Layer 3 of a small transformer language model trained on English Wikipedia (12 layers, counted from 0, width 128).
A neuron's activation on a vector x is GELU(gate . x) times (in . x), where the dot is the dot product.

Input weights of the MLP neurons that the questions are about. A number n stands for (n - 500) times 0.0022.
n10 gate: 437 357 703 736 518 474 306 157 542 585 537 532 255 432 447 434 702 443 539 624 494 465 454 513 468 584 315 468 447 633 319 537 685 736 683 710 322 578 518 553 612 507 597 550 322 622 582 543 638 373 503 485 710 340 212 477 457 411 478 559 405 599 598 591 504 397 433 360 378 761 387 532 668 450 518 616 535 547 595 396 340 525 421 493 426 593 551 547 516 491 440 429 743 383 476 536 700 416 731 652 453 610 594 457 399 329 558 611 569 336 196 419 368 692 671 645 244 661 355 536 543 385 537 466 677 517 514 413
n161 gate: 550 322 685 684 701 493 521 607 668 540 582 537 424 501 620 577 386 585 405 543 580 587 501 371 622 552 905 573 316 651 527 405 439 234 460 386 276 565 538 427 531 722 526 590 512 447 225 357 458 510 773 544 553 235 378 487 598 507 622 536 530 290 551 310 262 469 399 423 596 398 549 425 695 542 592 298 609 536 547 398 484 524 556 639 559 515 590 311 601 643 608 548 623 638 606 541 440 629 401 438 437 440 566 536 337 429 534 441 428 152 672 655 514 506 453 631 543 507 591 548 500 575 508 497 522 471 768 481
n188 gate: 400 516 568 678 477 430 465 473 518 611 467 423 443 504 690 546 675 653 830 697 579 312 398 498 610 653 395 314 549 528 389 572 450 712 706 619 593 321 539 544 558 590 517 668 357 395 499 314 503 395 385 271 519 820 585 374 446 476 487 505 568 434 496 571 450 524 189 399 802 538 507 768 554 467 666 579 527 497 541 334 464 565 354 413 634 362 498 317 354 269 307 423 395 697 541 389 495 271 633 777 631 578 271 323 678 662 354 631 613 490 524 408 474 773 608 498 517 420 410 541 467 504 827 517 686 534 429 411
n239 gate: 725 765 638 539 433 368 460 414 626 566 633 161 725 335 313 397 580 622 585 492 694 305 422 502 556 373 492 731 345 544 490 501 377 534 509 365 702 566 633 392 566 401 690 487 403 307 289 479 475 795 662 472 412 498 637 610 634 348 503 351 395 670 718 643 466 676 625 338 496 560 547 362 433 460 654 480 423 484 593 763 537 731 384 362 614 548 694 356 459 415 243 542 547 475 566 504 523 364 264 601 638 372 610 377 417 522 569 348 532 591 307 318 719 339 325 504 433 447 520 462 433 372 711 586 342 519 511 293
n281 gate: 710 513 657 465 309 608 517 440 604 558 403 684 646 802 566 543 422 553 411 473 669 296 637 629 547 523 436 346 414 612 468 477 473 603 710 264 761 480 453 474 523 345 402 671 531 425 405 492 549 446 591 669 432 582 569 468 531 377 634 513 498 401 512 394 563 539 310 754 622 549 644 445 369 670 345 235 556 500 344 652 512 539 462 506 579 400 495 397 553 579 438 407 383 568 569 517 509 509 141 441 605 399 543 384 505 441 435 653 428 343 400 554 510 603 704 341 361 398 429 757 372 395 634 657 346 528 599 301
n302 gate: 492 644 191 432 468 447 356 353 441 328 513 571 609 531 399 605 548 566 491 440 616 355 290 595 499 347 695 431 288 428 500 339 406 477 678 399 446 583 455 433 653 820 557 500 506 421 544 548 432 353 498 408 371 645 665 116 524 537 492 599 380 460 394 607 738 362 558 184 464 445 587 452 460 531 481 473 483 701 322 521 754 462 586 754 662 595 451 675 414 501 402 460 633 520 500 477 526 356 516 555 546 447 355 511 274 492 354 458 711 399 727 359 593 399 615 367 510 333 517 721 69 402 692 654 461 604 275 296
n307 gate: 702 580 531 530 354 795 462 295 690 530 412 362 591 398 563 366 644 491 470 631 421 495 453 786 379 419 572 491 377 490 517 281 358 520 324 558 437 636 696 544 505 542 498 341 356 512 502 415 359 513 520 413 620 376 579 387 617 714 346 573 551 478 385 377 451 472 619 537 715 541 451 606 461 820 639 311 510 287 426 478 574 773 561 485 600 567 349 599 439 467 532 681 474 860 508 83 313 577 314 356 593 596 344 443 436 373 816 576 353 434 490 555 731 462 387 721 804 343 402 413 462 467 556 457 553 412 522 553
n310 gate: 514 679 520 617 569 565 463 633 779 519 485 441 528 623 468 699 575 366 131 570 589 410 372 635 421 437 526 503 517 492 586 449 502 634 400 551 528 274 356 343 442 373 571 518 331 557 522 439 522 747 325 122 267 602 515 408 576 644 567 548 389 600 429 575 431 551 554 721 395 421 479 191 611 420 597 733 445 373 553 703 543 495 688 678 340 303 440 438 323 613 449 422 572 703 789 768 512 624 474 344 750 426 461 416 611 670 460 566 469 442 493 581 412 454 385 636 506 481 368 418 805 633 546 577 409 549 456 821
n10 in: 915 461 574 593 631 694 373 653 354 371 608 606 312 575 603 546 371 527 389 398 415 466 455 443 323 463 465 306 590 577 344 528 476 528 558 494 546 298 837 503 614 375 400 729 516 473 484 353 603 259 323 678 464 485 763 393 507 546 645 532 327 475 743 237 528 507 644 524 562 528 784 315 598 627 440 507 277 502 749 218 534 676 469 490 387 493 582 479 502 482 365 369 717 400 244 361 479 498 445 563 655 345 727 275 340 876 675 494 518 278 409 384 566 575 463 486 590 435 375 293 675 506 559 509 441 433 479 379
n161 in: 516 285 620 638 461 551 277 552 558 702 485 415 483 332 850 548 465 561 545 515 374 654 645 467 452 656 593 802 342 416 397 678 524 583 350 468 357 628 449 417 438 241 484 631 498 390 289 595 433 717 646 574 298 388 632 455 510 303 429 798 477 518 510 596 639 615 393 487 369 631 544 608 582 420 611 353 452 354 491 549 532 559 607 505 451 600 649 588 584 520 531 559 563 691 362 553 518 551 480 466 434 443 551 295 454 534 494 561 569 309 686 531 798 402 445 304 660 493 586 582 668 520 761 429 337 537 630 305
n188 in: 410 460 623 572 628 458 474 573 445 561 428 511 617 539 639 490 641 689 575 457 797 708 385 481 579 417 363 462 437 35 364 513 547 392 623 538 297 336 391 571 583 364 574 535 660 271 357 293 700 354 357 424 598 422 353 410 484 445 574 848 614 446 246 444 501 396 505 260 648 836 884 388 487 609 461 557 439 303 551 547 301 559 164 400 507 544 417 501 337 380 417 648 577 786 393 366 342 662 573 770 212 474 250 390 580 591 480 804 603 469 357 379 539 681 478 684 629 478 651 550 707 338 571 595 472 682 394 662
n239 in: 303 438 520 246 396 395 345 533 353 387 549 479 453 468 772 350 710 518 273 285 430 471 539 620 498 614 431 200 591 599 639 618 604 143 661 471 567 413 484 666 433 662 405 409 577 509 659 404 388 452 613 624 526 575 494 811 717 488 538 458 712 212 376 688 496 529 364 623 617 491 556 529 568 535 451 636 540 542 695 617 654 445 339 315 423 576 664 663 513 349 319 552 402 228 448 562 536 637 345 460 492 714 716 375 322 527 466 731 501 544 570 711 259 694 585 483 260 544 372 476 677 668 579 653 318 437 322 551
n281 in: 701 362 291 428 644 344 465 622 455 622 394 610 442 468 555 650 623 620 448 377 525 441 594 505 795 280 443 322 301 612 392 538 549 434 544 423 500 239 546 297 537 543 556 696 399 348 504 441 548 688 433 522 475 434 519 557 482 738 667 386 642 585 385 816 546 646 404 365 418 543 483 534 704 557 832 631 145 668 316 564 393 587 536 591 524 368 571 535 546 382 604 807 459 631 444 511 750 631 587 428 337 401 559 515 630 595 696 433 592 642 496 535 388 371 438 740 603 405 524 348 353 599 439 563 398 547 411 409
n302 in: 304 593 708 643 619 325 509 334 537 406 476 332 564 385 542 418 598 315 657 650 618 359 426 475 616 375 581 637 573 584 560 585 567 538 543 556 655 638 564 351 724 699 322 491 571 563 386 284 469 532 600 625 232 677 274 482 540 304 368 517 286 626 282 603 331 691 413 275 487 200 677 513 579 476 679 255 286 509 281 694 462 485 571 591 575 662 411 262 535 458 531 364 530 669 328 548 466 470 219 795 647 571 555 434 425 545 297 591 585 413 513 631 542 516 486 439 523 568 441 416 566 486 723 414 466 406 756 298
n307 in: 595 665 587 704 241 520 585 410 113 631 759 422 700 375 553 504 354 643 529 458 398 653 267 643 478 298 525 312 581 507 702 470 593 419 367 348 636 765 564 614 559 505 338 469 409 393 501 446 572 491 412 375 364 662 297 618 540 460 558 372 489 355 680 368 507 504 481 535 511 391 522 349 157 700 458 216 453 608 421 500 558 534 549 509 676 499 428 241 380 518 348 501 445 141 355 444 482 646 684 506 596 476 408 487 535 700 561 306 493 517 271 654 558 565 464 384 480 464 624 394 417 388 85 489 686 474 440 545
n310 in: 687 474 389 542 492 621 443 577 483 555 483 563 463 382 530 637 607 352 426 714 719 558 189 645 793 658 588 445 523 424 677 484 632 670 685 708 406 389 450 544 425 571 456 519 354 314 290 376 607 361 484 172 566 512 670 288 376 368 428 628 653 682 253 330 418 614 691 627 449 410 429 538 563 470 329 681 315 465 443 319 656 372 557 624 493 337 328 557 765 414 654 552 541 697 734 779 710 703 290 575 566 490 499 319 432 738 443 580 503 358 557 668 483 370 380 608 453 653 487 427 334 694 698 506 532 621 356 470

Each question shows a token from some text and the vector x that enters the MLP there. A number n stands for (n - 500) times 0.0081.

"ar": 400 443 514 334 428 491 642 637 577 440 489 409 461 646 587 651 409 481 561 458 486 561 619 340 552 633 364 300 441 587 455 650 582 488 356 568 542 379 635 422 548 452 415 699 548 550 438 540 695 393 304 615 640 321 501 496 441 315 276 649 413 469 590 377 403 664 469 133 518 494 464 343 472 609 395 441 484 451 568 553 566 551 539 550 428 589 349 630 500 387 576 447 487 685 423 624 541 184 440 419 412 187 472 404 304 497 579 629 294 401 380 430 560 504 548 547 421 632 588 626 465 479 552 738 572 564 467 578
The most active neuron and its activation: n10, at about 14

"e": 448 623 383 418 617 556 516 590 549 521 569 566 597 471 481 705 364 498 655 427 282 501 457 596 545 496 302 411 559 653 558 433 607 451 589 546 468 605 704 385 412 481 501 753 681 731 317 586 580 440 600 531 635 526 498 382 558 373 416 601 572 292 358 393 584 574 349 438 482 625 519 504 666 583 413 592 445 305 503 646 689 449 408 423 464 476 442 520 481 424 518 500 497 574 215 597 505 438 297 306 434 354 460 707 482 432 585 493 499 675 571 415 375 532 359 528 590 760 443 842 127 502 657 460 485 493 244 465
Which neuron lights up most? n281

"ive": 335 600 485 533 450 359 634 574 472 554 555 428 633 536 718 652 348 664 556 464 291 790 416 499 448 500 405 437 465 630 627 354 615 590 489 448 636 565 534 593 428 472 461 533 497 498 333 659 519 450 602 660 414 521 428 503 392 344 228 645 441 374 461 379 473 709 475 286 523 514 348 473 454 520 343 626 501 508 579 554 445 385 434 615 312 551 467 381 597 414 484 463 488 623 262 545 382 519 476 140 300 296 377 430 469 489 756 683 612 591 521 538 577 496 316 485 511 519 604 626 559 619 469 304 461 539 357 601
Which two neurons fire most, strongest first? n161, n281

"y": 498 579 488 436 490 459 800 490 369 351 435 487 416 418 507 692 531 577 660 519 581 680 678 545 591 571 465 360 430 361 437 512 625 677 395 566 559 376 553 358 556 579 585 761 585 605 330 570 692 368 580 517 703 434 468 559 322 285 247 425 525 318 426 421 602 708 436 421 500 615 488 376 402 479 377 501 405 295 682 417 375 391 476 296 345 638 314 487 403 486 308 402 616 635 499 483 423 479 447 410 486 475 498 402 348 524 566 615 360 516 306 437 501 424 419 524 375 714 609 527 444 663 390 526 410 395 369 568
Which neuron lights up most? n10

"he": 681 549 388 475 544 407 557 567 508 535 507 503 495 387 425 688 196 628 589 415 431 551 556 467 484 577 774 353 584 711 531 440 766 467 380 640 468 372 598 497 583 532 688 762 539 723 339 574 528 350 606 490 593 523 436 618 418 395 243 404 350 426 472 420 381 622 353 242 425 578 334 448 679 616 330 555 502 493 550 590 374 426 468 546 338 615 362 554 445 379 393 277 560 568 394 637 481 507 529 418 463 444 406 496 646 517 491 542 614 434 361 597 628 516 467 600 398 668 660 494 399 465 382 158 461 410 405 478
Which neuron lights up most? n10

"f": 394 638 374 701 421 330 611 647 562 398 486 364 523 440 623 659 509 482 578 522 557 692 435 499 374 509 511 288 350 527 489 268 783 541 382 519 499 303 557 504 328 421 453 467 280 482 473 445 374 487 379 359 731 504 592 562 445 343 269 590 532 487 473 510 480 751 324 378 586 400 397 394 477 766 478 442 302 497 314 568 632 385 446 352 439 339 370 517 435 395 544 566 516 547 347 573 533 603 479 411 426 413 314 481 513 456 634 587 431 461 509 593 658 235 443 578 421 672 481 553 258 463 373 466 559 439 333 531
The three highest activations, in order: n307, n310, n188

" p": 257 475 339 518 419 501 723 606 507 525 693 385 480 682 595 645 398 603 689 527 354 511 643 355 282 475 547 419 481 780 661 559 629 499 419 675 409 323 708 363 451 530 488 529 521 689 497 470 574 425 542 394 639 469 501 517 466 448 263 410 422 440 494 472 469 664 386 301 539 644 402 276 397 600 433 322 302 539 598 568 447 592 419 447 281 601 396 531 593 498 458 557 401 504 340 560 412 338 333 422 531 282 381 440 380 491 542 627 391 474 549 649 678 466 443 596 398 697 588 640 443 434 494 684 576 507 400 546
Which two neurons fire most, strongest first? n307, n281

" but": 399 567 190 397 463 420 592 610 534 567 517 456 387 566 508 625 543 620 602 374 395 542 408 422 453 393 473 379 515 529 440 555 703 604 303 474 424 349 671 434 491 479 467 363 463 614 465 662 650 495 567 523 543 347 616 359 409 495 259 401 229 409 396 224 452 632 325 309 618 713 357 422 489 510 411 453 286 614 551 591 497 394 384 347 461 562 455 462 659 265 497 470 621 500 481 680 426 560 337 354 549 285 430 322 495 535 402 484 491 396 575 611 516 548 407 576 545 663 453 567 475 556 288 621 373 361 387 659
Which neuron lights up most? n310

"ut": 456 405 293 449 449 442 708 493 365 440 379 523 560 509 225 713 344 413 610 433 381 690 369 522 508 551 348 309 402 498 276 535 604 658 534 455 502 634 562 334 589 595 438 543 539 377 493 496 626 615 550 503 470 381 497 360 364 400 215 463 370 471 261 429 531 581 325 340 677 567 364 405 465 611 474 677 249 416 528 612 601 540 172 517 314 485 442 478 473 490 722 659 437 653 505 627 480 500 633 433 486 312 473 520 603 571 465 530 398 625 508 691 518 375 485 511 555 667 561 653 543 498 427 685 431 378 484 664
Which neuron lights up most? n310

"ort": 380 389 403 596 408 480 677 589 526 478 525 445 550 368 454 727 300 455 538 498 592 753 399 402 458 379 614 270 645 762 527 500 717 589 322 577 417 576 579 448 573 397 477 585 434 519 383 519 429 586 464 630 584 684 402 462 341 437 352 571 477 518 423 576 459 696 237 413 675 396 514 244 498 474 561 372 261 538 575 600 455 454 514 533 400 495 509 509 528 277 439 655 487 555 282 569 556 335 660 258 389 421 528 338 212 486 485 369 419 557 616 507 489 418 565 449 442 586 678 694 349 473 577 489 457 478 481 646
Which neuron lights up most? n161

" I": 375 629 367 412 498 503 659 558 422 574 560 414 495 545 520 621 371 622 699 414 546 528 620 494 450 445 439 361 454 741 382 579 771 500 241 518 418 395 704 295 497 592 595 463 548 499 463 603 578 638 632 537 544 463 603 650 413 505 264 494 403 353 484 477 591 684 273 322 698 623 386 394 687 577 378 465 533 570 604 552 544 484 360 372 416 669 412 527 516 416 362 452 612 462 370 613 458 309 377 311 487 458 554 348 343 728 410 682 528 497 368 506 627 320 463 625 481 701 595 471 575 527 507 414 437 537 342 637
The most active neuron and its activation: n239, at about 17

" and": 400 631 246 443 458 450 646 753 469 503 476 466 495 651 534 618 507 625 717 379 382 459 502 382 405 437 558 421 552 541 472 563 558 638 276 540 529 342 643 359 414 448 524 538 528 622 399 571 524 481 594 535 521 477 616 470 481 405 214 544 282 425 491 251 494 683 294 320 624 639 401 509 461 514 354 493 274 591 646 594 535 469 426 373 496 471 363 658 647 249 444 493 604 520 437 621 428 602 355 397 500 298 513 478 482 518 423 452 436 497 610 469 472 503 537 599 595 744 540 598 445 597 317 513 396 307 335 619
Which neuron lights up most? n302

" on": 381 527 306 369 461 537 776 656 614 522 571 522 661 480 518 651 280 497 688 428 401 598 561 386 461 465 393 478 560 619 434 535 491 630 387 614 556 348 626 474 467 626 464 514 459 522 398 648 722 640 504 542 472 532 446 305 367 400 267 491 214 480 504 328 525 658 425 288 637 544 211 472 483 646 384 460 387 478 408 550 502 502 267 595 388 528 375 585 516 521 451 619 518 581 333 644 380 557 449 368 475 281 494 423 429 535 513 609 425 600 623 714 658 534 390 561 365 717 578 493 437 537 491 550 454 415 325 670
Which two neurons fire most, strongest first? n239, n310

"1": 268 569 374 565 381 493 563 379 294 420 673 514 433 483 471 640 270 552 583 495 514 692 711 522 268 468 602 316 604 593 622 639 602 523 561 653 537 342 593 580 491 559 516 625 490 656 420 692 605 465 380 546 480 400 461 374 526 260 137 618 419 415 466 477 568 660 388 275 614 481 535 384 573 485 444 578 373 466 483 552 277 460 515 359 515 394 461 487 606 492 408 560 497 564 307 592 478 495 403 365 498 347 442 620 604 587 722 556 480 497 487 631 494 478 489 605 558 838 734 506 453 629 352 384 521 568 447 507
Which neuron lights up most? n10

" h": 271 492 410 430 474 496 665 614 405 570 587 475 523 566 536 665 282 671 581 446 368 496 603 319 246 435 587 356 479 567 474 506 679 470 399 703 567 197 563 366 505 543 622 569 609 660 415 484 512 640 557 451 544 412 486 499 426 427 269 529 526 401 440 295 467 575 402 386 607 661 386 382 477 581 383 403 367 416 683 528 403 552 509 481 255 672 362 489 540 490 565 424 487 425 454 732 404 336 316 398 581 295 313 417 343 512 424 659 508 416 474 578 603 536 541 620 469 751 557 545 346 561 396 574 620 534 316 562
The most active neuron and its activation: n281, at about 0.5

"ly": 420 636 370 557 547 380 585 607 444 380 507 508 652 456 632 667 337 570 565 542 371 486 491 477 241 585 358 443 473 459 543 559 583 593 388 660 448 379 707 325 551 486 614 677 527 565 310 643 624 281 584 643 640 676 288 445 440 393 296 565 431 400 521 341 536 611 341 223 602 531 496 501 589 533 397 571 379 454 563 541 540 432 471 471 332 536 520 617 398 350 452 501 692 647 397 621 493 527 379 355 455 290 399 515 403 470 543 604 415 677 278 584 549 487 441 628 442 787 506 524 402 664 494 456 344 315 279 594
Which two neurons fire most, strongest first? n10, n188

" m": 309 497 371 559 553 481 684 607 448 628 647 276 407 593 461 576 436 590 678 440 388 549 531 485 342 465 532 369 405 827 592 611 674 557 276 644 460 289 571 449 455 590 494 553 560 652 511 460 577 522 476 492 644 333 518 383 495 424 308 599 447 393 489 350 399 641 358 315 686 531 420 403 447 621 330 397 268 471 483 470 461 439 474 536 367 676 420 568 602 380 523 534 466 493 327 682 412 367 335 431 522 282 499 399 280 455 595 496 350 544 485 662 619 507 431 624 369 823 568 630 447 490 431 668 574 535 371 556
The most active neuron and its activation: n10, at about 2.1

"ing": 492 604 319 562 529 475 645 543 387 518 589 562 584 395 403 743 375 490 583 400 624 606 482 570 369 462 697 387 503 546 623 526 550 671 449 693 475 551 641 493 410 455 468 660 607 677 463 674 640 380 637 494 516 779 264 421 262 368 234 526 390 452 395 407 491 638 367 398 526 702 444 342 597 541 352 620 495 308 548 616 463 574 425 373 440 578 390 507 504 410 591 632 336 600 442 595 345 433 411 338 515 289 398 541 479 485 611 547 407 624 528 630 376 533 447 559 368 675 586 380 557 502 184 393 421 464 360 553
The most active neuron and its activation: n310, at about 2.4

" were": 499 625 237 536 498 446 601 524 394 581 505 355 502 574 509 630 321 581 632 503 373 516 457 322 243 412 397 495 474 409 414 808 638 652 351 542 531 407 602 464 535 542 502 441 566 531 491 586 611 499 567 519 708 508 515 388 365 445 234 572 541 402 385 208 471 592 265 332 507 534 262 444 473 422 304 379 414 556 554 557 430 406 399 410 404 622 387 504 653 449 590 468 556 544 381 643 354 499 353 313 473 275 560 448 424 604 577 686 401 536 641 528 537 480 502 606 609 586 588 445 383 528 562 350 409 400 278 525
Which neuron lights up most? n307

" T": 230 605 384 483 565 418 755 627 509 440 568 354 375 559 592 589 334 651 710 513 510 525 730 506 344 371 500 374 509 731 493 554 699 580 322 559 394 415 801 515 489 520 533 553 539 571 498 561 589 679 586 400 458 531 532 523 458 392 260 559 527 385 429 551 502 660 340 316 640 593 444 400 448 561 446 372 315 470 625 680 454 468 442 445 369 581 393 469 529 393 445 496 518 430 357 590 422 346 298 381 428 252 416 471 377 698 619 653 586 473 420 550 538 388 569 670 429 718 564 624 399 482 450 531 471 516 392 515
Which neuron lights up most? n239